Layer 6 of a small transformer language model trained on English Wikipedia (14 layers, counted from 0, width 128).
A neuron's activation on a vector x is SiLU(gate . x) times (in . x), where the dot is the dot product.

Input weights of the MLP neurons that the questions are about. A number n stands for (n - 500) times 0.00075.
n57 gate: 441 397 359 537 543 391 505 464 662 468 459 623 482 655 383 350 627 259 458 815 704 576 541 155 837 578 414 415 608 696 128 478 395 373 608 536 274 451 199 329 535 437 662 681 325 667 405 573 390 446 398 558 509 353 574 478 612 410 783 318 330 452 342 206 557 429 595 486 430 491 207 407 651 523 780 532 648 270 554 460 167 664 537 738 577 719 509 604 563 408 378 563 681 368 384 597 324 562 265 518 590 297 905 450 568 450 368 745 518 364 671 400 422 545 371 559 518 457 682 392 681 391 285 473 639 294 601 549
n73 gate: 405 598 372 525 551 649 492 533 512 697 479 314 652 852 607 617 623 732 606 496 739 590 561 480 464 531 521 474 697 342 683 504 421 766 679 688 625 426 313 361 597 492 402 529 321 594 521 567 380 451 481 701 433 852 579 311 492 422 496 605 767 337 508 618 703 565 455 517 424 483 656 451 492 554 323 658 387 475 557 362 335 508 441 600 484 517 611 566 714 368 397 480 408 468 512 496 594 440 464 413 238 656 455 644 264 623 582 273 370 558 448 401 296 292 483 467 464 681 417 292 628 663 843 620 654 900 638 643
n78 gate: 346 461 709 434 788 375 389 460 533 678 439 630 426 710 520 156 510 368 786 74 495 397 391 701 692 476 282 608 634 568 848 374 505 268 579 653 359 401 465 461 330 574 371 580 111 453 505 457 780 732 612 753 546 778 571 238 453 308 575 568 470 481 520 759 558 314 485 444 393 336 495 646 558 455 550 545 733 369 441 490 438 623 336 925 663 354 524 609 852 413 664 313 630 176 736 341 465 619 432 406 467 614 388 430 523 920 266 570 520 281 677 475 631 367 106 590 241 234 440 525 579 548 623 510 448 445 611 372
n153 gate: 410 423 509 715 373 353 443 608 338 457 325 621 920 318 530 286 461 500 708 374 556 423 372 377 745 508 775 344 449 306 504 265 558 639 598 777 416 530 522 705 626 474 616 711 608 606 440 488 630 547 374 509 460 767 430 483 484 543 309 530 631 595 229 648 533 521 504 416 372 500 671 191 260 526 405 278 790 522 504 496 747 418 699 412 354 532 712 402 715 567 638 568 692 525 435 601 315 536 525 302 635 620 593 534 399 496 483 733 614 535 275 327 369 526 592 561 665 418 560 568 151 604 777 344 546 413 430 504
n250 gate: 583 500 439 394 608 434 571 395 659 266 447 369 829 382 522 398 639 251 567 518 861 457 561 577 559 587 439 500 140 585 530 606 542 486 427 323 385 595 426 539 696 565 348 439 694 475 365 650 453 734 377 486 429 310 615 538 483 548 469 427 553 525 470 444 563 650 665 652 589 294 738 470 683 679 570 395 642 562 746 371 425 404 249 390 309 514 416 396 409 504 326 27 648 212 508 669 322 577 568 587 587 509 688 583 218 543 308 483 440 605 555 465 689 371 509 575 329 471 456 263 644 83 289 544 487 249 557 422
n260 gate: 651 556 647 618 623 548 491 599 395 521 246 392 470 448 423 462 526 443 425 504 453 517 513 500 512 278 590 286 697 770 662 555 504 361 317 329 694 590 548 581 660 483 474 586 554 447 560 307 621 179 378 395 307 557 408 416 434 376 600 217 430 321 440 542 637 869 723 654 143 469 376 745 529 547 543 591 654 299 530 424 270 327 349 496 727 273 621 594 693 600 483 445 785 215 435 420 410 626 441 487 823 655 508 405 387 487 379 517 716 293 680 392 618 496 294 444 483 735 358 654 638 571 730 357 454 587 570 466
n273 gate: 526 402 585 646 441 677 489 412 479 708 500 611 409 322 580 486 394 586 587 552 507 395 325 496 454 686 500 447 559 471 446 586 486 760 427 547 586 416 378 671 669 340 515 452 500 556 559 563 493 690 621 574 466 429 526 475 647 442 522 514 600 833 188 616 507 381 650 323 665 405 369 431 601 522 705 344 646 478 475 627 447 416 504 318 463 156 425 679 529 589 739 584 486 825 392 622 438 396 540 371 500 573 410 357 431 500 511 518 413 596 396 467 336 533 713 696 637 514 761 700 434 525 296 478 401 374 370 445
n306 gate: 430 390 462 319 374 640 500 420 529 535 344 423 210 693 372 609 455 457 261 689 507 483 500 541 597 583 632 323 434 404 603 666 410 475 414 559 551 680 399 548 643 528 753 531 705 477 444 507 645 635 677 577 560 405 355 340 556 476 532 582 479 430 410 572 362 332 618 496 589 597 552 456 395 503 455 447 567 345 524 421 530 626 307 561 431 456 487 431 486 436 514 483 530 365 599 294 427 547 673 597 510 680 415 430 317 690 789 420 592 500 431 605 402 545 635 283 592 430 625 524 643 755 576 517 437 489 732 658
n57 in: 773 444 279 297 681 743 456 374 618 513 302 617 500 391 418 656 759 672 784 408 496 654 672 590 554 417 409 648 483 513 560 715 404 504 620 397 496 242 174 367 547 453 599 522 404 418 344 467 378 229 427 619 385 399 649 437 796 358 639 347 334 354 444 330 671 423 448 948 659 389 479 475 399 730 707 535 500 377 735 419 521 248 487 550 547 637 312 221 444 416 461 376 618 302 611 487 470 559 513 396 365 250 645 504 541 453 561 643 534 721 437 309 452 714 575 639 245 488 734 496 405 446 581 465 662 452 478 410
n73 in: 390 701 469 679 341 496 294 641 261 666 348 376 566 730 701 646 469 864 640 562 276 513 640 630 258 454 518 363 522 686 322 324 445 500 400 653 474 526 429 325 319 435 215 460 270 383 500 269 539 487 492 341 545 733 594 530 374 662 584 539 700 729 544 379 525 543 640 586 622 568 609 638 307 721 654 558 401 639 252 556 336 252 418 457 425 481 402 98 614 624 619 548 487 278 337 320 535 546 646 425 312 570 548 275 508 509 628 443 457 526 597 385 464 435 496 376 522 639 725 714 891 555 343 668 339 438 531 687
n78 in: 395 675 366 538 564 572 474 504 539 583 590 614 705 606 433 443 232 792 517 665 534 745 454 367 407 288 429 770 425 784 587 709 351 373 529 200 516 396 432 663 442 633 270 391 431 683 563 584 627 350 468 251 616 406 585 373 496 633 475 549 598 302 592 603 257 318 663 362 448 591 588 516 607 732 362 411 431 329 542 529 733 528 184 639 487 283 512 333 492 472 403 384 337 484 488 647 261 645 418 324 460 596 351 399 508 366 647 391 529 513 377 433 292 542 312 483 653 524 332 641 345 476 375 774 359 666 827 446
n153 in: 504 479 409 694 665 799 340 376 523 266 433 471 619 196 590 206 723 661 373 300 351 488 364 545 624 386 636 226 442 439 573 407 496 839 316 410 415 516 554 668 812 418 566 446 608 610 645 587 404 537 574 478 656 319 525 354 461 689 675 350 454 528 492 366 197 537 467 508 568 215 484 504 363 533 582 333 542 475 488 443 630 547 691 335 294 452 620 451 603 368 512 529 468 641 645 705 504 379 492 409 629 467 427 616 170 377 603 546 524 682 483 686 525 475 479 833 528 741 637 402 450 552 553 392 599 408 283 422
n250 in: 714 382 623 516 409 488 758 595 388 457 617 564 630 165 579 663 512 484 370 788 397 363 492 324 684 538 476 516 646 422 339 678 576 946 441 673 465 591 476 421 399 567 528 171 569 496 564 299 350 528 507 428 565 657 456 562 496 417 280 465 315 481 631 406 504 488 555 516 597 618 681 336 411 568 575 472 589 516 563 316 523 201 365 535 468 558 431 374 413 400 321 492 423 427 620 492 456 517 484 425 907 326 566 639 418 563 464 611 281 588 770 405 616 492 496 632 289 762 428 476 663 485 370 540 458 400 540 598
n260 in: 241 646 368 625 300 485 669 564 353 179 445 362 646 594 378 271 314 390 636 544 622 452 237 345 637 402 446 632 471 486 645 209 444 307 263 650 734 631 539 641 385 408 593 941 864 681 402 379 214 369 468 484 465 480 138 390 155 617 623 466 703 528 407 592 628 327 422 264 505 565 408 755 428 574 353 327 814 515 427 375 477 579 465 676 627 593 609 369 695 638 466 466 395 333 625 633 310 705 371 735 584 563 322 138 266 461 373 338 611 559 372 632 564 461 365 125 428 551 206 670 710 391 384 667 533 446 302 544
n273 in: 336 557 461 493 368 468 533 397 510 450 609 421 493 432 578 358 535 573 522 704 379 401 351 300 548 602 393 504 543 647 479 601 497 459 666 726 524 292 274 571 382 437 550 674 490 473 439 514 569 429 409 511 427 326 605 556 659 574 582 367 432 620 312 630 500 293 730 478 635 445 454 325 542 707 649 611 602 337 504 356 442 459 456 441 564 335 583 677 454 538 618 651 441 597 601 635 110 522 503 561 554 557 353 411 490 486 361 432 419 493 388 603 262 303 514 514 664 565 600 726 642 466 539 186 596 428 385 394
n306 in: 496 578 563 336 324 536 404 457 434 391 404 528 613 480 332 393 590 335 544 385 390 484 422 554 182 485 535 716 531 307 190 580 636 672 628 410 373 480 476 660 277 605 410 626 333 749 642 421 462 239 352 538 348 600 572 569 421 734 547 508 508 606 465 635 599 411 453 633 211 439 484 380 343 315 708 611 632 572 352 635 616 541 730 500 430 434 363 398 500 89 704 450 721 607 601 546 813 393 350 504 545 304 373 681 485 457 335 410 477 394 418 421 425 519 464 536 500 519 339 410 457 401 605 535 523 552 611 391

Each question shows a token from some text and the vector x that enters the MLP there. A number n stands for (n - 500) times 0.0088.

" Al": 605 532 456 417 453 570 229 493 488 358 561 472 511 534 557 593 561 713 389 666 591 674 449 565 426 433 484 608 678 498 395 641 590 632 584 556 505 578 596 606 570 323 384 433 515 667 533 625 536 469 432 535 423 462 343 195 532 717 518 510 482 718 559 600 514 441 434 532 556 642 594 566 505 333 434 606 571 644 564 512 517 570 643 495 644 466 638 629 406 535 691 534 361 543 393 488 439 485 449 460 482 485 436 495 418 627 503 665 517 432 564 750 508 507 568 355 516 658 384 608 601 800 583 492 549 406 469 572
The neuron with the highest activation: n306

"==": 611 582 443 393 566 539 556 409 499 644 549 673 388 447 572 404 526 449 489 574 477 432 470 449 358 562 614 496 435 615 445 650 460 678 519 493 296 567 651 292 515 558 315 500 527 613 481 607 463 622 435 481 528 531 805 559 471 506 300 266 518 385 647 403 461 346 515 388 379 558 561 232 531 552 466 799 491 702 370 439 551 656 698 571 510 607 475 442 487 607 450 412 540 690 498 653 540 674 467 399 631 482 460 269 369 591 476 646 502 538 420 531 472 601 611 541 490 521 467 519 456 396 507 418 422 427 589 554
The three highest activations, in order: n250, n260, n73

" \"": 653 557 414 512 734 490 313 497 576 505 561 500 494 355 757 556 576 608 448 619 390 717 469 456 502 639 553 425 461 610 467 616 464 565 515 471 518 560 521 317 553 630 494 623 522 431 630 577 660 272 416 504 436 200 543 527 524 468 446 393 369 501 488 294 539 478 546 458 453 551 438 372 522 498 427 560 569 753 362 552 588 473 598 578 584 437 433 392 470 361 495 433 421 790 483 586 607 500 413 399 532 508 622 284 534 487 354 695 480 320 516 505 556 552 615 566 590 551 463 596 420 482 527 323 542 405 540 380
The three highest activations, in order: n57, n273, n73

"al": 424 238 348 475 563 499 493 444 581 418 527 552 548 603 399 518 471 624 516 533 306 540 517 517 457 485 464 512 649 595 434 601 450 961 512 623 506 469 546 569 571 450 377 477 561 526 487 665 529 749 416 564 515 552 497 502 461 662 555 410 398 378 521 790 497 335 457 346 493 612 556 409 540 443 475 761 458 610 559 587 674 433 656 442 426 434 447 332 371 479 767 431 329 287 556 443 322 512 580 581 510 567 491 551 466 621 555 529 441 508 446 584 426 543 401 536 556 582 624 424 550 780 442 500 548 573 595 375
The neuron with the highest activation: n306

" as": 476 420 200 497 608 475 508 409 723 613 475 630 448 441 676 548 629 470 523 451 281 424 590 595 404 567 593 560 430 524 433 625 676 605 494 382 421 571 537 358 651 545 465 650 483 418 533 642 525 351 474 601 587 421 499 367 395 551 445 636 260 660 540 720 504 602 451 531 519 575 429 334 454 517 427 591 639 616 369 768 474 488 527 432 493 427 601 565 434 274 633 424 353 527 541 655 481 532 439 440 490 431 492 409 282 404 467 570 403 503 480 488 473 514 590 470 601 568 450 424 408 558 425 323 285 452 490 504
The two highest activations, in order: n260, n273

"mo": 538 344 474 591 587 406 446 487 538 247 334 441 181 665 628 665 293 417 611 524 539 558 594 538 291 559 512 501 517 437 528 586 522 593 528 376 408 464 520 569 432 402 630 462 560 548 497 447 268 550 391 502 647 494 306 562 357 486 333 413 297 466 641 517 584 359 551 514 468 513 466 724 492 393 315 606 663 628 395 676 663 551 451 470 350 446 468 443 641 485 418 477 340 451 458 423 534 552 630 518 677 398 517 425 448 417 644 483 508 546 609 463 342 580 500 593 573 486 528 366 522 705 665 547 472 406 445 559
The neuron with the highest activation: n273

" to": 534 504 529 330 567 451 516 613 851 512 619 679 496 382 436 535 492 582 600 367 374 342 520 509 498 500 543 564 624 566 372 370 502 694 601 499 433 519 491 356 544 485 547 416 499 473 424 684 441 582 639 655 483 589 651 443 551 552 444 522 435 686 401 462 535 410 497 410 411 580 571 398 524 224 327 625 672 546 406 537 651 435 584 384 562 431 337 524 353 333 648 623 469 493 403 452 411 609 412 538 557 475 612 498 532 497 576 449 503 340 554 543 317 644 547 417 527 648 620 397 485 542 397 455 638 347 513 673
The neuron with the highest activation: n260

" Donald": 594 403 508 399 333 562 311 547 652 428 539 637 467 390 604 575 410 585 331 536 374 635 400 479 255 647 471 733 437 522 660 556 619 647 569 601 488 603 506 489 485 511 518 471 643 517 245 592 398 509 397 613 527 496 526 431 391 264 462 542 493 774 588 493 524 483 442 446 731 521 590 594 504 387 577 462 517 482 377 531 402 495 512 465 503 563 503 502 305 513 528 509 578 540 429 483 390 461 549 407 436 264 500 452 466 605 587 532 464 575 378 564 441 605 634 508 508 655 398 521 415 716 703 667 412 489 689 475
The neuron with the highest activation: n306

" R": 589 501 454 505 588 438 435 644 424 358 442 557 475 558 781 469 693 541 440 531 454 648 582 663 284 544 435 640 587 430 522 465 631 594 422 542 496 561 514 685 562 409 196 463 589 449 597 625 432 550 283 576 418 529 403 487 449 442 610 480 366 657 477 611 518 570 448 588 797 547 313 431 494 435 633 619 468 592 318 571 468 559 736 626 454 454 611 628 422 397 483 429 536 543 333 519 500 458 613 494 555 495 352 452 421 414 420 579 544 480 573 505 457 498 542 510 632 505 580 410 509 687 315 545 551 391 356 528
The neuron with the highest activation: n78

"0": 650 333 255 418 548 469 608 590 469 549 475 651 473 590 685 525 463 621 590 521 410 440 691 460 380 751 375 518 481 583 469 448 417 497 333 574 528 553 433 625 573 523 472 589 432 451 595 480 527 330 396 604 466 642 521 439 464 570 658 460 418 546 660 654 549 491 402 576 435 310 578 613 555 293 514 644 435 666 414 505 600 324 501 490 472 311 512 529 501 499 585 493 427 386 423 384 672 635 527 409 565 449 481 539 315 521 650 389 474 355 494 531 367 714 546 576 453 546 485 619 546 615 430 560 431 621 595 200
Which neuron fires most, and how strongly? n73, at about 1.9

" met": 595 485 390 400 614 493 540 517 416 587 487 476 416 511 534 479 614 391 656 536 293 539 556 572 367 453 430 542 588 689 378 423 456 625 708 364 524 526 563 599 584 369 403 672 569 515 419 619 534 462 476 542 300 390 397 740 455 528 499 516 357 543 472 483 538 609 449 732 533 614 774 463 586 509 518 669 698 667 532 440 521 458 516 486 361 388 461 460 391 442 588 553 257 578 542 357 566 504 396 572 569 315 487 504 339 552 433 642 495 637 552 643 474 363 548 654 464 651 577 573 377 717 513 459 576 535 607 745
The neuron with the highest activation: n78

"inding": 500 400 434 419 565 539 593 378 562 417 513 497 419 382 517 495 539 323 575 608 351 318 568 571 359 565 488 597 493 536 567 524 582 525 311 388 456 559 542 480 406 347 358 401 549 563 493 763 372 649 557 594 424 473 385 535 267 427 452 439 231 646 342 603 602 555 490 338 561 415 570 545 531 405 514 748 530 582 459 568 639 620 450 511 429 581 450 488 564 456 621 439 360 504 353 356 508 658 581 423 586 480 584 527 479 483 662 666 579 641 341 615 647 531 423 591 658 583 531 445 432 506 434 373 587 414 758 567
The two highest activations, in order: n250, n73

" a": 475 635 335 444 521 568 460 527 415 509 515 607 520 501 545 547 685 538 387 481 358 438 495 549 538 521 670 595 658 806 549 519 538 621 701 470 496 478 764 315 492 531 490 550 557 464 481 600 342 374 416 613 619 400 648 656 518 513 539 526 351 442 646 581 644 338 528 375 448 552 394 561 327 491 500 671 558 669 572 469 617 433 401 549 258 554 518 639 457 339 370 391 450 652 418 556 434 587 404 514 530 402 504 284 327 556 531 526 407 462 431 605 469 502 342 566 474 497 457 492 498 597 603 426 508 275 478 469
Which neuron fires most, and how strongly? n57, at about 0.16

"ly": 552 302 333 422 531 503 473 455 641 404 485 376 450 406 560 655 500 494 589 583 266 434 535 402 480 488 558 505 561 643 471 421 362 603 506 511 534 397 521 512 624 602 533 467 607 546 545 580 433 473 302 580 577 566 463 350 377 431 496 444 415 332 462 638 534 483 442 609 341 324 582 418 416 312 365 683 468 564 329 556 680 494 440 652 413 498 483 467 295 526 667 592 426 477 359 549 492 711 559 528 454 516 488 541 463 629 503 526 437 493 244 546 577 525 459 581 372 592 564 481 588 895 477 586 483 339 606 377
The neuron with the highest activation: n306

".": 282 419 416 427 563 476 605 487 568 664 493 512 489 523 645 267 523 404 616 620 453 582 519 598 572 562 581 495 391 664 551 487 421 691 549 410 414 562 528 473 480 492 477 485 580 546 545 508 380 496 388 673 646 288 677 578 509 571 452 549 455 418 649 424 568 393 426 485 600 558 551 404 505 486 515 671 594 609 358 493 642 721 723 571 506 669 472 616 450 582 545 381 656 387 421 557 426 547 377 529 574 391 381 471 339 479 452 605 306 517 286 568 514 647 447 465 569 629 530 398 582 477 291 549 375 367 685 547
The neuron with the highest activation: n250

" operating": 450 243 388 439 569 542 590 305 445 607 721 435 472 528 495 507 544 533 563 569 308 387 306 589 295 472 516 556 661 526 527 389 685 664 406 377 320 493 424 574 499 468 341 614 587 504 422 432 575 504 504 611 354 539 712 633 535 358 506 617 442 584 449 564 577 443 344 649 638 587 526 565 444 456 502 686 589 581 569 586 530 431 528 446 378 563 523 387 509 372 704 275 310 339 456 383 577 629 582 412 439 467 564 556 374 471 484 470 459 345 478 520 618 496 531 477 731 683 548 485 424 715 467 461 559 533 443 481
The two highest activations, in order: n73, n260

"ion": 660 475 526 385 446 326 442 467 679 317 497 598 464 373 479 584 605 490 588 542 163 506 481 510 511 500 627 546 421 691 647 608 608 809 327 521 496 386 427 498 485 459 478 488 491 533 474 621 556 475 374 494 392 541 432 804 446 394 399 312 456 605 514 568 537 407 560 395 618 552 480 326 441 462 356 756 462 555 585 689 655 510 528 567 395 593 495 382 536 383 441 578 363 446 532 593 295 499 469 660 576 564 580 544 517 431 519 552 433 492 343 571 610 406 464 435 394 532 661 595 582 661 477 541 488 544 720 390
The two highest activations, in order: n260, n250

" and": 306 379 519 384 383 490 577 653 862 436 756 604 381 464 650 443 414 599 644 611 292 500 644 556 567 555 563 555 500 568 442 393 618 615 557 323 482 464 518 511 466 455 532 565 507 568 491 637 321 402 596 595 538 473 570 553 531 535 500 529 412 463 351 528 532 450 527 533 375 546 541 568 511 429 403 564 710 614 558 555 606 468 693 591 495 389 551 509 381 383 784 572 390 462 359 560 450 525 439 592 671 638 521 382 430 483 458 722 558 458 449 383 386 486 545 553 476 561 630 434 416 726 578 511 546 422 518 483
Which neuron fires most, and how strongly? n273, at about 1.3

" The": 517 524 163 394 508 370 467 580 593 541 602 619 590 615 635 307 549 555 427 521 388 459 415 562 542 634 434 515 452 755 327 549 481 528 597 533 699 486 415 377 463 422 431 593 641 565 476 656 435 576 406 523 563 428 691 621 408 395 646 374 418 423 602 484 562 491 405 464 558 513 522 394 567 463 546 609 522 568 553 410 556 690 506 527 260 488 501 745 541 473 478 498 452 573 481 545 494 553 500 439 507 421 620 385 345 531 391 646 352 351 335 490 512 487 427 558 643 590 432 596 482 422 677 538 569 350 599 470
Which neuron fires most, and how strongly? n260, at about 0.055

" the": 541 426 144 338 449 481 493 508 498 474 612 563 617 559 584 411 628 530 359 461 171 560 402 546 630 608 382 575 488 650 447 430 668 653 665 578 566 389 420 381 512 440 463 487 615 519 556 581 455 575 486 651 464 591 664 603 451 523 620 452 437 490 593 451 595 479 485 428 514 488 463 477 603 470 445 598 603 645 528 465 646 614 470 569 284 485 524 689 461 540 425 477 435 563 420 575 572 531 586 424 556 458 594 399 421 395 368 586 447 401 345 548 492 547 404 662 651 546 463 550 384 427 737 401 624 426 549 517
The neuron with the highest activation: n153

" crossing": 508 445 500 528 585 718 523 421 615 468 613 591 408 433 510 481 428 764 627 476 304 450 370 491 437 387 431 633 565 625 551 401 618 691 438 456 363 596 384 607 521 481 362 511 544 635 621 536 432 563 627 512 351 364 473 411 469 477 396 571 421 627 626 584 700 367 604 624 549 476 523 566 458 425 518 629 426 531 404 670 585 370 534 409 541 612 455 329 412 454 730 476 291 508 397 342 610 566 537 402 631 601 654 456 579 662 447 689 588 416 401 676 578 559 569 570 671 609 672 526 521 565 460 384 468 591 670 436
The neuron with the highest activation: n260

" of": 534 295 284 436 564 546 608 561 725 475 636 471 509 460 587 595 553 589 553 305 189 355 547 621 369 539 611 545 508 608 420 431 574 689 452 296 477 477 592 340 490 482 426 400 549 480 408 620 500 493 584 580 576 349 642 474 494 472 463 346 300 485 394 629 647 531 414 303 546 575 323 499 321 460 441 549 593 634 494 529 556 493 631 450 493 535 403 568 382 402 574 352 495 447 539 596 452 532 461 540 405 554 593 393 441 494 539 473 528 440 450 489 515 687 475 449 541 598 604 337 477 636 364 498 668 478 578 669
The neuron with the highest activation: n260

" bring": 500 327 411 345 536 557 636 443 594 483 646 537 354 525 452 594 370 522 695 563 356 490 464 542 388 423 407 572 412 606 437 664 526 576 410 439 479 630 492 310 374 419 427 573 387 485 581 531 309 517 477 503 462 382 535 722 388 310 576 514 294 576 602 396 549 411 587 378 475 528 662 477 556 354 504 756 679 663 528 644 643 529 741 408 458 798 520 537 277 380 545 323 357 435 497 368 508 558 390 497 436 403 445 595 390 506 439 589 538 436 561 527 487 537 519 515 640 575 446 563 384 695 441 412 616 537 627 542
Which neuron fires most, and how strongly? n260, at about 0.36

" artists": 487 347 667 368 499 583 424 411 710 435 633 549 398 569 606 667 399 651 565 628 257 567 309 635 384 566 520 641 617 506 404 718 669 435 482 495 595 421 473 683 628 439 410 459 483 382 461 520 446 626 469 564 621 616 536 504 438 528 444 532 377 544 687 538 516 287 356 527 333 466 444 518 350 471 513 565 531 461 415 616 645 540 483 477 436 495 329 366 446 482 493 424 550 589 525 508 577 620 460 563 386 528 350 433 298 504 502 609 606 339 427 601 584 659 461 643 629 704 519 475 562 558 430 505 357 452 330 363
Which neuron fires most, and how strongly? n306, at about 0.54

" half": 541 486 410 146 571 595 473 537 493 410 562 612 478 602 579 535 454 491 681 470 462 579 584 514 406 556 538 549 481 623 445 575 466 646 338 569 518 430 331 419 479 595 529 657 550 714 612 362 371 337 562 625 453 497 468 562 496 307 692 543 473 666 652 624 565 524 272 380 290 383 372 473 455 439 608 421 426 429 460 564 457 525 423 374 489 569 553 455 387 458 641 565 340 584 507 560 527 619 562 421 616 477 472 538 452 449 329 533 563 283 496 606 392 426 583 658 367 609 509 644 596 564 262 487 421 581 686 287
The neuron with the highest activation: n57

",": 193 488 464 453 610 463 429 472 817 490 650 488 514 551 696 570 541 685 599 663 174 415 475 535 533 577 443 553 386 494 431 672 747 431 540 589 403 557 667 607 583 433 424 562 582 454 514 495 412 421 485 646 449 626 579 456 453 627 515 520 278 473 479 412 433 289 352 450 418 580 498 617 434 467 485 712 519 531 447 407 599 591 547 476 441 485 536 615 438 462 562 454 414 569 482 569 528 542 451 384 601 495 548 324 474 461 491 536 365 437 416 433 449 497 558 632 516 620 505 369 408 478 449 682 338 434 574 549
The two highest activations, in order: n260, n273

" more": 729 442 398 224 558 570 559 569 611 541 424 617 486 381 633 646 613 728 598 619 384 491 340 595 470 557 512 388 531 627 486 465 444 669 599 498 622 496 803 455 443 437 654 650 584 574 487 414 562 363 348 569 433 543 670 671 446 470 519 560 497 424 529 579 490 575 500 428 468 647 483 537 309 466 554 680 531 644 558 600 662 542 533 614 365 492 524 479 363 351 534 471 457 615 429 622 611 736 499 446 543 585 455 462 434 518 565 499 484 312 492 534 604 543 573 693 717 483 520 518 623 672 480 542 662 536 583 569
The neuron with the highest activation: n306

"id": 596 350 326 344 441 433 430 542 474 420 487 674 378 701 601 622 424 455 575 576 413 524 490 382 449 578 406 631 432 653 483 711 389 564 460 410 448 521 690 324 483 478 381 489 495 680 577 779 687 622 378 572 398 571 345 782 412 649 603 349 298 490 421 506 514 423 541 229 416 541 581 509 451 523 512 563 695 609 398 608 526 585 524 441 454 498 472 344 455 373 555 450 397 455 665 560 548 520 463 475 432 334 444 476 524 449 562 582 370 593 468 488 618 497 457 540 350 475 545 542 513 680 507 325 506 540 572 677
The three highest activations, in order: n306, n153, n260

" end": 572 512 441 471 512 650 417 585 478 470 609 576 396 553 627 417 448 387 815 441 370 487 577 530 474 414 630 646 492 561 551 635 750 658 328 421 388 435 358 534 407 510 462 750 392 644 604 431 629 581 473 665 648 607 484 602 404 469 418 689 414 533 520 642 524 385 547 304 482 654 639 429 420 464 430 384 579 537 533 496 474 634 435 417 393 408 523 267 508 390 597 573 500 629 438 650 358 574 492 513 642 326 522 378 357 592 545 591 518 425 468 486 698 431 619 689 581 546 638 575 329 634 340 564 579 552 552 547
The neuron with the highest activation: n153

" symbol": 500 406 603 428 559 538 365 484 727 543 578 559 452 471 563 672 527 631 676 438 359 499 296 609 505 599 474 588 656 588 597 660 594 554 483 476 604 407 562 465 470 538 483 448 585 565 603 678 485 505 472 533 596 568 482 675 397 479 384 302 378 499 571 786 595 458 673 294 559 408 414 449 457 499 431 591 594 429 420 449 583 560 584 455 459 664 616 505 497 317 577 404 419 391 598 477 362 475 592 418 487 619 424 321 268 406 447 605 358 361 602 694 493 596 395 556 666 494 527 494 487 521 301 731 386 566 537 431
The two highest activations, in order: n78, n273

" dog": 572 405 496 305 427 452 521 441 589 174 506 537 410 456 675 440 516 471 505 600 351 608 425 361 620 457 456 680 665 497 645 797 489 694 441 312 620 362 593 510 489 442 488 693 555 436 553 574 430 542 457 607 354 551 500 645 500 447 501 520 228 571 585 715 540 407 602 458 377 298 379 536 414 344 603 547 619 425 386 496 627 575 540 547 563 525 591 410 414 550 583 425 309 592 561 481 475 589 484 506 564 533 358 383 292 288 522 602 471 320 597 552 609 537 474 563 566 638 484 438 662 690 472 569 542 567 577 418
The two highest activations, in order: n260, n73

"-he": 506 513 582 317 431 531 389 241 499 349 714 574 403 615 593 634 464 514 633 544 529 471 510 620 556 629 467 524 346 662 519 468 654 721 498 506 575 499 592 557 361 493 583 486 629 613 591 310 244 590 361 430 453 436 463 508 350 374 378 450 223 533 263 613 472 529 636 589 646 615 498 411 472 385 459 674 603 534 470 598 562 431 381 589 428 484 449 461 478 450 524 543 515 746 359 382 538 537 474 375 761 608 396 526 580 633 473 581 519 354 508 580 421 662 618 465 433 509 629 494 577 406 384 524 500 526 577 597
The neuron with the highest activation: n273

"f": 559 495 439 329 527 413 412 579 293 355 501 521 460 341 618 503 659 591 641 633 586 433 607 465 596 617 610 668 490 594 516 416 621 628 611 203 583 561 552 436 453 484 500 574 580 614 726 512 631 561 365 478 353 537 372 529 534 566 470 538 323 597 444 504 569 468 421 347 586 584 319 381 554 410 468 353 669 584 252 563 487 575 464 623 337 611 677 471 554 399 484 458 527 491 446 555 573 628 376 481 568 689 469 376 583 532 482 380 469 455 556 527 548 574 673 560 503 394 530 544 442 754 455 582 412 498 560 689
The three highest activations, in order: n306, n73, n78

" Birmingham": 670 348 417 437 322 492 324 535 573 383 556 627 356 534 571 450 546 634 390 548 381 486 450 591 355 568 397 667 458 485 447 788 752 664 535 492 378 453 435 665 552 578 468 643 506 439 388 487 310 521 490 527 452 579 505 520 414 474 473 537 451 564 500 524 518 474 367 498 674 396 457 722 488 553 416 620 456 534 561 497 546 470 523 508 645 465 321 501 335 488 593 366 515 550 483 407 620 568 446 541 783 385 457 400 391 535 596 698 404 539 332 572 516 332 687 580 512 788 462 495 487 518 483 532 378 388 632 343
The three highest activations, in order: n250, n273, n260

"all": 496 336 364 479 557 333 393 497 609 383 452 622 312 633 442 504 503 520 566 496 476 489 605 566 482 619 469 560 606 542 570 679 570 670 326 384 622 455 609 518 421 484 395 494 671 494 433 636 383 502 414 639 417 518 398 531 606 325 538 461 380 505 463 667 352 491 438 495 590 500 453 553 493 547 398 713 565 648 454 615 400 412 357 465 466 439 558 267 374 376 388 226 525 329 410 462 413 576 512 609 568 458 705 487 370 606 535 748 408 640 375 476 417 557 293 524 520 513 618 499 455 662 374 427 547 548 694 470
The two highest activations, in order: n250, n57

" one": 543 557 481 353 475 538 561 499 439 289 556 731 567 537 579 395 623 439 484 586 428 609 528 581 524 717 569 621 557 514 519 473 655 558 618 610 628 474 491 438 425 545 446 558 616 562 547 430 419 377 409 763 442 578 588 695 454 519 566 546 336 498 571 578 566 540 512 328 390 489 426 415 367 502 623 488 548 433 563 514 819 435 334 500 362 485 568 302 439 470 543 563 417 604 210 623 467 604 655 594 668 487 581 502 443 541 435 377 523 398 516 602 513 509 492 746 606 440 441 594 358 385 466 521 325 468 599 533
The neuron with the highest activation: n250

" Self": 683 461 539 557 409 515 428 402 584 291 510 547 273 549 582 608 444 592 517 759 445 553 496 453 371 425 607 659 697 722 475 565 496 732 498 657 568 486 408 677 480 472 526 538 487 574 594 628 508 598 280 621 453 574 502 557 469 422 369 362 346 503 470 622 519 348 391 512 439 406 493 504 456 495 477 726 471 594 439 394 510 503 462 530 708 500 442 426 514 556 705 656 555 759 480 470 529 597 474 564 492 421 607 548 399 683 582 623 515 603 590 453 593 482 565 383 309 610 350 592 498 654 360 503 600 405 624 603
Which neuron fires most, and how strongly? n273, at about 0.59

" knowledge": 554 270 587 421 337 457 528 415 710 482 500 631 340 484 432 603 541 632 662 644 292 473 425 469 368 481 528 627 510 579 699 395 595 686 546 525 500 576 614 590 447 420 529 577 524 513 501 685 439 459 365 501 498 499 560 798 469 411 386 437 365 530 591 730 494 366 483 292 577 563 599 390 305 600 644 530 398 578 430 569 762 485 588 479 578 613 332 451 527 453 602 480 439 427 535 500 599 505 501 523 493 448 434 435 353 493 480 479 521 290 450 495 570 615 363 595 566 688 434 473 372 587 506 546 464 601 637 293
The neuron with the highest activation: n73